Layer 2 of a small transformer language model trained on English Wikipedia (15 layers, counted from 0, width 128). Numbers have three digits each and are written without spaces.
Take only the direct path to the model's output, skipping the later layers: a vector added to the residual stream pushes a token's score in proportion to its dot product with that token's output vector.

Output vectors of the tokens that the questions are about. A number n stands for (n - 500) times 0.0057.
"==": 403471506582538520454418525565542581554552569447505552483459524491451538510529438416532423578460521476485551473494469480506566486470476489466420495545516427459466502478478425515459518523522495481513564563478531455534556488448489439531440542550438514505567441458538533608536450560479521555495599467436470578487539526437496460531495496444538467566430567486514513491482475564468453565395
"odes": 312594602527436469440497430574437543511424574427496534481515564541486513557494511467508500623494546492458538483440557576528531639354478539516485494513486495546507519481475401537398492527601570526545593511535605384474505453548385397468469561484481460489527495458493482482568424567612540523501540526444475487532415476458453489453536492432433412567445496550602478470495514478527488583432
" Succeeded": 404579597539429606489542611550509620356464495451526421523502507547397290488489595457485465421415611362694580637435515510549490432476399659473494394573462500511480531394544450527491551505521578674420608487516613494486429393484533493314420577625640502533514519438615531542549453576662484688478564638462447513459496402405430554279594269437456359542407422525520565476500457411531387629470
"ball": 396456557639497515476461380626524586585471554429569514500593479558448439351589495347605409458461588400603572504462613510476460519500416539467383486586430499435487516374455412479520512614570493551544559563502505515446559484588446518403483562604531493523478407515497629470587428578574438509485474576445387448457474459471500502424530482450529440522470523603550508485572417549495482541414
"ent": 414599428523511435475499555508498630504546452506516526568463492529512512473542503506427570445463531515589429492503493543493418531552501479447542537495539520520428507450599444453452598463474515445541516583488482499399492470494492499484395546433504503479594500533507443570461430563541496468510507444518471463515460490501470558465445448489488471531482579545544657398492544553499539459430
"itte": 346602552521390547457513496584480586505464488491584505550439541592414391515511414477462453542526556411523500520497487563527538560424577556463417509505473467530458475488412386491534551490590531590456571525546520443548496433529480475398439507604515603455537470458551544556574453576555605500552574401450477568458455480463583499488463495535420490496419421429512526549516488494499432495413
"ro": 424450532517533493489512509488502551464601513591432427509555411447473456433441506476615515535453509489534457469448554501515442467543467534530551494467467446518487582483544483499410576494498510423527500564420528488538470550546453640412490531575410466566560538489510470491576496526569521472547476517503479432557489421499493489532508483549506446491496530490505473480459522455499475512547
" is": 493530485544481545533494493535552543473506492473448529533536547518549488505493491530469463574542447523503566489517502539470521554477530505420532491503476536481501496412514479400389461537524484542534508480441420523482468560477425512483466538411450427545562488453466434526506508469517458561509523497430568549542525510486492508510563529507470458453514437551578472544533451510508504458502
"ollowing": 390620554457416510624507565633526497372447485546453494413547526485459394470501475443461493448450596409557520489439474571554491614446539407578472345571410485494436551426540341408436513487439550605549601592513560494430505460523336569450499575548525554521491589498582524467558461595536467596487566576472525542461524420470481439423672460433471536498520398662555505513493524516447391542454
"round": 351520571543468488552480559493536546388475509462558525516494555548497430558409490572481488563421401434539623535444541546514456523587374376523396429559448470587388608477501356508449445530557499594505589495468560471476426437561417592403413473533569467517509603499557547531484503521562623557442453490548486506512487431477469449466558328423570551437559549579533527462475597599477438485508
"ournament": 362501543632460475481414524567499589465387581430619534476656563463511479454529417438515415561453547460496505584433553597521584608456388498509496484522390496433447572453458380454489453444514569551468570442589542566508516496535405542451501494600629495521533526496565547450555436584606494636500468514474438439463421436462479454420569420484444556485439507484513552412464511464626447592425
" parent": 453566502561420519488503515550561453562371528457468460555569559561429499437555500520485508480502593451510586517533549575570436615481407518434456456587459575510486544507471376435463456485541544555535506457513494452463551416578434541369380527508511515546459494481528569510471472524556606582482582493390455471459500488433499495483484536472543506519529471524577465445449518490483513487432
" includ": 124748679733306567381424593682470792401395678366636525414560651607366158427566451392468503579359706230589855538324618871659401628354404483546080330735209352503400588396487066414389588562761708773499638515566684582478473273674158626281192627815620593485759520487629719503447289833795668974247730734387284398295325326328545423072603203325450421544197360586682639345481495555570339762396
"eg": 397596534459518390466446492522491494464460584504459498470458500578390465465550499443482513555465529492612557525503552515547461533475494485480556447519428583472470504531555358512483546512514435579505498552512456544502608492442517572458506549483545518460529511495517560528523553540590622511441513473528408441476488383504581534378457439548485518429459516485530539505521470489477487488439
"ournal": 370655553500465556513494530525429596425538623428519501519515612556453511422470489459519432619453589387524533556432511605587432593397502525470495458523437483488514546419502277447375446594535655481424497535518437539539517515534385447505469558529599485466562568509558527494541402553620603574363491460384509621513517516475596438335600432442559416507399379484483596516462424517494464600438
" are": 483516497524498565498489556502552540444484506443452513507534535578524471547486511471482475579465491485438607515494525572498507568485518484429462543507447581520552480440457421403389455602598458528546552499449493446492467555521342551437459554522511465518474473419469545472495486499548469613505523430417546542517502544464484536416502446469501539498531395562559544553490510444465475541521
" down": 487514571524430530445462586534428524445514479534474538436480511547422443516538507463452445496554535480596539495544553584547485508481506472602465506615510498511504505470467365491437433427535512577512459477496581534510489449592464465487512490478494506554557554461500558464481479540538491571405525564549489375496452488433460527457516407502502453501486497572456566465525486541501506476494
"medi": 377571587505506579503557473508440608539432524462502563490554595544408396484474499500546444453538432518476579528394485526472446465439476460536396437497394529521529562424443354482537419444513402573508597562510614585514511492547505586454405526488591517490532549524540582500533542600542514604376605459516439440472451407473473522415528450387494512430548525574546536499541516528506472550395
",": 553533450437426489519514539462535441533552506530502506513453503459478550534480515498466419465556529497468434496545477464512541513462491508517537572515514525470535456426479496496542492481446463457559575494430487485535486534512507522510491467501518427598404460486455490525485533476512460440496451440524563561553572547526504512505531565470483512499527549492506508520521451479473561471496
"ank": 387551514486439431439471488543528554407341481424465520492499541562522504574483495467451432479418560435402502529482554583600437500517507542483503532503469420505473461459499439495402530569529561510543417498497521566410587452525474614550474457542535508467522533515543566493516467545547530472513531557500517446466582404499583502474579502547501506489515512552500505451480543478544502477478
"side": 420558465538526468556409514516443571512511550509520524410582661458431388470467339480400559546492586491579442513491479631572451516454503454511455517542514419527598585440456389483362432578551565501558466481489555503447510567462455570426431452644594519494439516415511563488519549537496566611415510564573487411485497403466506470402485414474529471497488493593603458491577497605491486526418
"ootball": 351557520564446502558539406587475559519446454528533515541627543491480415413508536443466454497422602396530493425480509628472448606443387508529490424543416465531390431488453388461421545523508581619544551491534465489486499484588499557432481437620534473527494536527571538559522438588589582631442493569543445541478402458428580500391500462461549543506359448604481456507433474602567494560425
"ural": 368573520413447573491457573534540478471498555495551483534444612493453468500559422434495516567424484422502670430443557563440420482451508614556477444554431426588493493433570400573540452450518586489593508409453514563484465473433406534571459479496561572460604509448534534518469414552593569583402547498443457559457598523477516491473610488511447396581507413507453603472413500563584390536429
"oms": 384519545495418445478466476617458561448459512439547476461556604502464430534448475459513475627461524471415568497557610606564462507442581567534450506659455435517439435417465480493538532559564535488502470545469508539505525406493521516472410468442487517505597566373525479548542417585646549561425515621370401432501453557461611493372451464476436456527497462538540551522464592502504477585433
"2": 427460475511520489536491534599500562531546521463470508459484505485508524461458526529468503480522452487465478468524478480562437505526509479502458556543519496449475424481458426482546502474478475559499475523540456499556501499557464494522472449522486527529485465527535455455498466526539599555453514490523528521491550534517464531477476520465528528467531526501462524525471551458473465500553
"ese": 365592492587460509527524565452469528377518567406537523417403467694464371479524465453504435459428519539445493539559658547534478527464417654555386467565499552443534545451547457483395509656573491655438518528533555447515532518470531519441431571569479525571544406491486467490439513608542519605411461573444436368444466500491526554454579451550447484491459450538468540433498478552559519512363
" Order": 444547490541440539522468510527470572407548505436545505349532506545515461493454453521570502571509565370544660504401526516545501547449408409520468484591478447535488474406529431531499617526598519495444574498472487468467448469557397482399425579526601541533529552412572497546465476550619621519457606501530459461391398423433493456458566406483501475469390445553533601462586477575583430586514
" release": 471559576483440486533487559556511509405508611551511601493513529610437469489527479391482420371442551508601608607422548584617505507507516486510467422591475464504460552523506319482465545499531501549520531514481572458480465496589428426518395541536489498499596495412539602415499421543581587615415544520426490468461488510458551334477547493496489482484405482478501517419477507476561441540384
" include": 459558546538435561512483584503589517400448609456470524553494511528465429536451468362511390565421648476435650502436541575503516575506524530500421494504417548532570550473405386398429470516537549524530530575436515402504510508503300569486401550568587461533489468447517578416526428528574532645453513466406520573452548557440526539354519372393469499506552448582575572539478526501468471600450
"is": 435540534538503409543601481477545506523506489521539493521516502544407519485554528471530552502521515510534580465448484497405517567477527589438528526472427451497510581489538484443530512539491509534492457448480542397515451515550585424525486506439486572546471451450496493446436526526551481424480522485572522563499457571512485481511447436490508452445490495500564528536439489506469475464490

Each question shows what one neuron of this layer's MLP adds at an activation of 1. A number n stands for (n - 500) times 0.0016.

n358: 629521494439455472355668465400535529601285557531547525604566560426205632424509518425444662609573432516443811430442571500645503698273527534271346487512494485565474477471449357480594482558418386632503403472588591422339512361587602538357458651581396546494571472597433568533484691325399543494450566320533525616640345452590587503571298624586500604512533320509519491653365533456512476552316
Which of these tokens does it push up most? " parent"

n331: 179367438521621650319326439351279477550468401528568543660425497509537566532441400377658351294601289399494463624666532589554475487572485706494530406520430506642601448503469566422444458417392402503515703410616532367519639549244543591654486584435575622432351469575418628657469625682544298439465528590542412677547518446345622586541488485456436411424521480515537536371600411474480441549521
Which of these tokens does it push up most? "medi"

n21: 449448322644671462532414447659605514497488597538525546368494610538427557544341663580378476227522405537481500466712427384374425310640506615575326698398535568564536618442505410552308494581536564581427503406258580484518486407433602455550465737497410442456570422473457646508574483408402465483433488455589655489395529622715508643506609468539327662525457387587494503565543469514456602456452
Which of these tokens does it push up most? "ese"

n125: 308334494523383465438631633415530657648437350500578590621366521333465463639565454478528509629388463537497462437586271561623738467541424444397491586527426511634527437456569472547364506643481552474506317541405408535561531511271541648621426312331467540623538445616439480548659548437514555555464598455491527508420497449490431716637488412511584686406454434283526568584506395483566561664557
Which of these tokens does it push up most? "=="

n285: 491583427628376605580530375700460385475533660508497508439562489537461402427583448517533415661495536427461479534427432403617312567483411529480464505547488456430478525505384482552500536734495608484536385439603354646585389624488328558665413492447493495476359620570497398579519546424370552406459366479545424507428484492659592563543628622417419437727414440561513454517522340371498553619583
Which of these tokens does it push up most? "ournal"

n3: 454454623356591576500705406761606534564480454477662510542500541550402368308577376420459550396506395395396490383601656592458404638656561557481597355584506355591488640413373474728484280407588592474397403497507569519379643525660500424528754630538435615457420470355595516343617513592758515493379557429577520544494585359337494430408440487567218437428718325484410532327455715427412529401642
Which of these tokens does it push down most? ","

n10: 296631512668678291560510523500401523509601554377453315438558658491594476635553527555568534667474432595325416506442296672579599535413559500394421541497551611443610610494475602512426343414644583555560575307617400659445527546390367465485570470383281684596600353387305458452534482410574538543568622557458519465398436527303465396435416497639580549509421651515680608307626459408483443275518
Which of these tokens does it push down most? " Succeeded"

n228: 567429343494556506519630511407467418456672426385470555411477509561444522385570330488423756386438488482460616251486478437747512494429716465371650544467660466481524411438474411590574562569478500529408523567547486308545464641626607470312489503427446577654581400694560564514430528329553578634506682522655612497505395380410489506384401413414554365443460587450454511513784500475538525465551
Which of these tokens does it push down most? "ournament"

n454: 538269480368526666563553596611486548660527388438588334440439464542459662469416555538554467453338481642461455404555583651593626521528372485545331651503551578344352461274459405492463535479537411577385536640400345500534640645562661421483516541428647406476324471388591560325515500500474522450563684378503330419525309658666626591531664589491547494565351450434497503370547443602489604600465
Which two tokens does it push up most, strongest first? "ball", "ese"

n131: 568468433601703547427350511515387456312374737427461424587359431418629566542435445503595506589426454584508577563523290456405439467481432607444437349365375474484596434329583469572595648573650599410509485373410589590482289409591559503672393669257320584423547558539355559621509528352562437474537649523540473420400558457569594494517521468567335538649512580534509517478375605441577564451623
Which of these tokens does it push up most? "ural"

n160: 412597456465691448537393472488459266520527497401408584520483512333516271719421423549580474546631488485489409551514322344700699340379713444555520426418452492639511587412322599596567557442575549625548426579363550658558598489447579347393471457411438517494459546254445612489665559468396372578514438633540568497610457517581500374536477409500535436511311459506591477652540582486484503554409
Which two tokens does it push up most, strongest first? "side", "oms"

n182: 446490516408519398530507387570397406325520390533617362618471402387378787572406344699437467480466469468506727549510576589425486517335560708535694342428518529351658705680563577724453494559421457467538614513720654413535554543503610468531334471545444375413520428382441430318620372424318382543405530726587459500434513295341640529462467537471690572603536693561417420658452669468572315525422
Which of these tokens does it push up most? "odes"

n381: 417582676473550592434419243470497590489573426381389648600407491240601428585557380739503482538587465699392521328421446530515623397357629527463570597559660543486520609615421535550421451604426396473293542539415426274603431483500554642404554317541572420479665473509600534592647555486589531518546506430450540643551612514407607457546338551386465553382278556376616601533590555443514469433419
Which two tokens does it push up most, strongest first? "itte", "=="

n435: 478686544350379481574454347393559550414611437562536565336612354338563603580318436284603306442488585467385678485521553522460452456544566321491600412444486503534351529585585692503689370683597373386404547565494544596464497608438472450394599491363497589681456309579485715569697368436455456436434576512611703582447546488531518417455559472494420457526406459626335609564468595625319266599539
Which three tokens does it push up most, strongest first? "ollowing", " Order", " include"

n383: 396525426471525516426642549578515406525754677497429449454446431668453431301542607592375247709313476585518652560475411506408646408512478620271340445415468544609509434624485587500371519718408561599671503439618573641426374488418319752457465563470494529419555372304402646404649323539466518430590435419510493806506506506346606525460613442518599497284544400432474544470466466405591624419560
Which of these tokens does it push down most? " down"

n307: 630470639512610606428484537500497423387519353539517491602349463491542403627583512602526686578480382567506854405372474557325478599734590549509473518480381736411668355443434562568341574331569355410438466400621635404503416409489479575388492462580444374503591530509410526532549518551582486371491405577494463623431640544615466625465192357378677530517289560497488547497449436555426598412459
Which of these tokens does it push up most? " are"

n368: 521320472599506685451525368578419500545679630382641603466541500559391557593425419478281619512431550503390446491604424468497451368561270485551436587475540351530622550550559366692539488556494356503400650577376483342494684403557601587514551402360596395568687585356372520420467517564636464590486419520509506556656480411503609594330491571633324629383526583483417500376583606525525585367327
Which of these tokens does it push up most? "ese"

n505: 262598376447489511515466428475492528573602577508565538425542497541453563433399444600492516699571660566543475468569565376375419516541526361605706341424534455609497579414542435597433408503415479427482672530274562341678474465490468402459402687384349548519443586503652461393525615419604439556557508461546632419495596529506467443456348486513594398576550503570481597467376424505312517720513
Which of these tokens does it push down most? "ank"

n81: 529598393528470395394500388252541503676529531345253661734546364566477312586387555474636503555456497586532566628607557577430484364611470689553503560576398358549482538360506461471358552413225553382524585569640467488607554590412375334424367634294486534459369552456432554425607557586413529485631569551530436556547635614642649485449459385426531519606469535266475609512273658613562508497588
Which two tokens does it push up most, strongest first? " include", "ent"

n508: 429545494494575638486494348351529480426633506525447503616548865593523539377509518519550472533277250689463565421349577528424462698570550500518494628500517617322488341480542551509432461574599362509491537469616503203423689659581293565517430494545428567590395494588527455349494518392488471628521412284412393689587688521510564456462447318406552344480473488461685428460468608459558376512578
Which of these tokens does it push up most? " are"

n332: 407374445373648462450230665487488442590457615394337506624434674377568434665542532527552490547452381326634432377443506631516606474570466786534541451482324419559645461548740618497436544526381516471491380484559439467453448524377674457424614396317491522409358592268459295587406575500553605525664471566334523485533646631550657661568565474589538305612355379289532625551386480648667545515525
Which of these tokens does it push up most? "ural"

n490: 480381514462339441516608643408539361514391454465531644545356389488579417492500399528660381439539687459508464483433441447381409503322525503573506590617409400560528624414618503553517399382592485433463524370566506530334381392363562503553607376491511442509598541479334503469470497475446450515463590675646599494567547503184353548418402586441590315525512442767600589640626635446403678514756
Which of these tokens does it push up most? " down"

n250: 783703443608548436628449682466429653374581334481651384464522270625469401575717437496564549459574599213517523478633457478452411477564511214672401561408336321407302482450665438805425617387443481286365470576438421363693460348562696389511620677413518530606489612538586362504606394595572753307561385551770531251443467653580628457298538345662522395671411252602455522532614424486557404683496
Which three tokens does it push up most, strongest first? " Order", " includ", " Succeeded"

n187: 603535497488459491467329463440682587622646541553432465548546467527369465356554323450483431407433603588486512523552690774456531596494418485528607488355540431552536486734481239570370416429649571524463641402400500525515554500414568565508691410372434588545557400292579480739599351489457420404435611558469542430475281534619336600523467405588345656425448411517343414564587445554447518475523
Which of these tokens does it push up most? " down"

n154: 452481524462527432533414583517534495561520571369424415391452478721368671377536325413558453462422384794525628381481471358373571646570484347490513450567508436407518585621598479396387377530466437566559592494326469338477402381605621482536470390448610413591542443399565603452497442523489518318550598580642663542565432519429492582437392428582647462609530484643613513410503606497547375526621
Which two tokens does it push up most, strongest first? "is", "round"

n157: 382707601580509683533434534585503588520494414584474389259456651440525389583445559322483630512455465392377603364473445392349568663577407546460577656602610529483424449497492582412285620464411458551401585470534448492563639483481554612520645512693579500279430545537577419613385544616474480652503433500395534426568622628561375491607458545370479341494751469424578392421431460189568376475415
Which of these tokens does it push up most? " Succeeded"

n496: 376476401364575396452487430379633500577418277534450637470713437460593473649534572403579451603529464494511423425533456729602357463370500444380584522688517452503445434598380479390485512485552549463503686709481372509580441537332451523312497482329772460552414518662294524530528423493426466597621737428416566529390506628452615624412309632494591534538337474562500375583423578562523401701563
Which of these tokens does it push down most? "ese"

n283: 338523506399623660497521436444417693447308398721534462317285595570462327561509411488439488543643383413625482592230542724445645440492528494511531432354537403481349396426575395536575528555550329389656589544401583590616500486465617637398540577362516555391518654417503455421535557574284377382500562415482548508550540503395569435377456412447578515528632437573529582511540603651558528508489
Which of these tokens does it push down most? " parent"

n438: 561526310297620556488476557470516397487418406292506576382529378370329426676507406469500463285568420412681584646467471750425373510587487379491500524537473593491457388522509686597604432391607665487513550590365472460459414401618493478422346636517389690517637359436435455653477516524379556513500483558406101500531490497326759570532657400503379763397526569538699500621728654633438529494600
Which two tokens does it push up most, strongest first? " includ", " Order"

n288: 612429576525495500505419571466437518577537426580521398444514545528373433624542435147308458590542535611464450587590566346524537323575370427547449629625691435505536490562429382503503513530534560693604623431712579513454458316485578513322457622500425330561455456677522420394455495410487490473439413487497537417479535497420466564532430425603552596364701513604517476668558434545654524453619
Which of these tokens does it push up most? " down"

n199: 455429629631571398359469725603389528589324679545595623595462405545519500603643494487454618592489313487408258432485540357488311424446396509466665570523582675384587399641568529622557523647774602425477622530555523506378512647415509460395437377595430533452542604436512564436476395417506581453587555646579429324472423599470339387460563663560515533503426458291458337450588384437460581455523
Which of these tokens does it push up most? "odes"

n70: 738480738381533520415511617535645335493647481561536674467627322500311603337559581453559503301423475482529593389493369391329542720526336483389463767510441483393343712625435632465360503234701629466470490552818562487575339599450507493662578537471561415559541605469639361444586573711480487527283472360507245423529628444378561306428545534411497388536524568450593424605582629461581377356477
Which of these tokens does it push up most? " release"

n278: 547500588409647486588471196442574654412531353398526588556313375596701583325651497554500510302548543525506579513376510639473577594413477528545623390481636517628481411305370447571477540483319463558711345675650685481553461449646459422542432517529563321414733598500493621562631349607526411608654583357611340362255319292599481690428476503546466358625390430671374397630386563402343512516566
Which of these tokens does it push down most? ","

n7: 536464538626408627542306554555709505563497672608362528426325419537403682341437709614581297576380422539471606302394486347600588405455462489543561463329647544419564524433580486497570486421414551542464437440584351508414715473383577478476492619488516621408497328523402637527552563606582479405576454481722401487546542412440602435514509537522424508538533516420443365489660460362535468540517
Which of these tokens does it push up most? "eg"

n392: 632493439669637573405567316527390462535274353573618493613415527379469542513379579359700618424509743507773460411467350410605621463654632348548683405487515601537560318654524574469417484343544427420568405537302468538751628459601436325443622657335625643268450523480487413403510568508558419507413418484493497554443441435481651294647668574478411467462490453736440555575626585481273468416340
Which of these tokens does it push down most? " includ"

n174: 589596667579468568486578325455452705591543366456560429431491585381459477559245380544542440591486541563497506386561543512681651445534540371359398364371800627456461550388560391721480341378492467408448584587409418478512534573492634392469451491481517559650231494430485549529506503504489333415554440593312543351430541451699679434543515700568556462463605623526384454467578586531500505428506
Which of these tokens does it push up most? ","

n413: 550399613405467407549490612409673356375420517472542373389701551434560440515575290510479569549573398461474550436280682407561455620544602566612543450512483370549322439631324578380494639277397361435410528531468337506529497407457603381377596546261642466622600438516540524389290602466688657712494554433621456433585497479559626243473531494524466537573619637356528485584604585565617424517521
Which of these tokens does it push down most? "ball"

n299: 520449417589459403463445554331446695514487564604500559562541480525555570434555485319400603429568600558551452515588345502615636393507354437443556545467477413546577451516593314526417512505476483426519487590528521530386505507530405410568591483416402616548397327523589378505548433581510558473469553645600495418359483621762373490598538585457379525564502380493547500535604419643519483416388
Which two tokens does it push up most, strongest first? "ent", "side"

n133: 555464430478546656517645414625572362465478403689406645514404511284554553497676700446535405665606404519672537661464730703386342507466311423521454434407527472373384479466590380363611528387611536464546190463586465435534706466693442559731580518569334504551658709366597521598301500522227248712357193535515526576493504634272394486549599332388486623555407706521445415762321500510503443527447
Which of these tokens does it push down most? "itte"

n273: 284601518475594605494555450399253606578510611444408348611430538441615630512412573533441394319480438698367547628497363509680371535518518494586509614395426533589678582386503539614571379416509475497602242616573426410545452477659478598503313564314535540415528525380561584602312524556458442614590566309497646570474383322430556551372547681449417506720482398518282427529399566366641530483628
Which of these tokens does it push up most? "medi"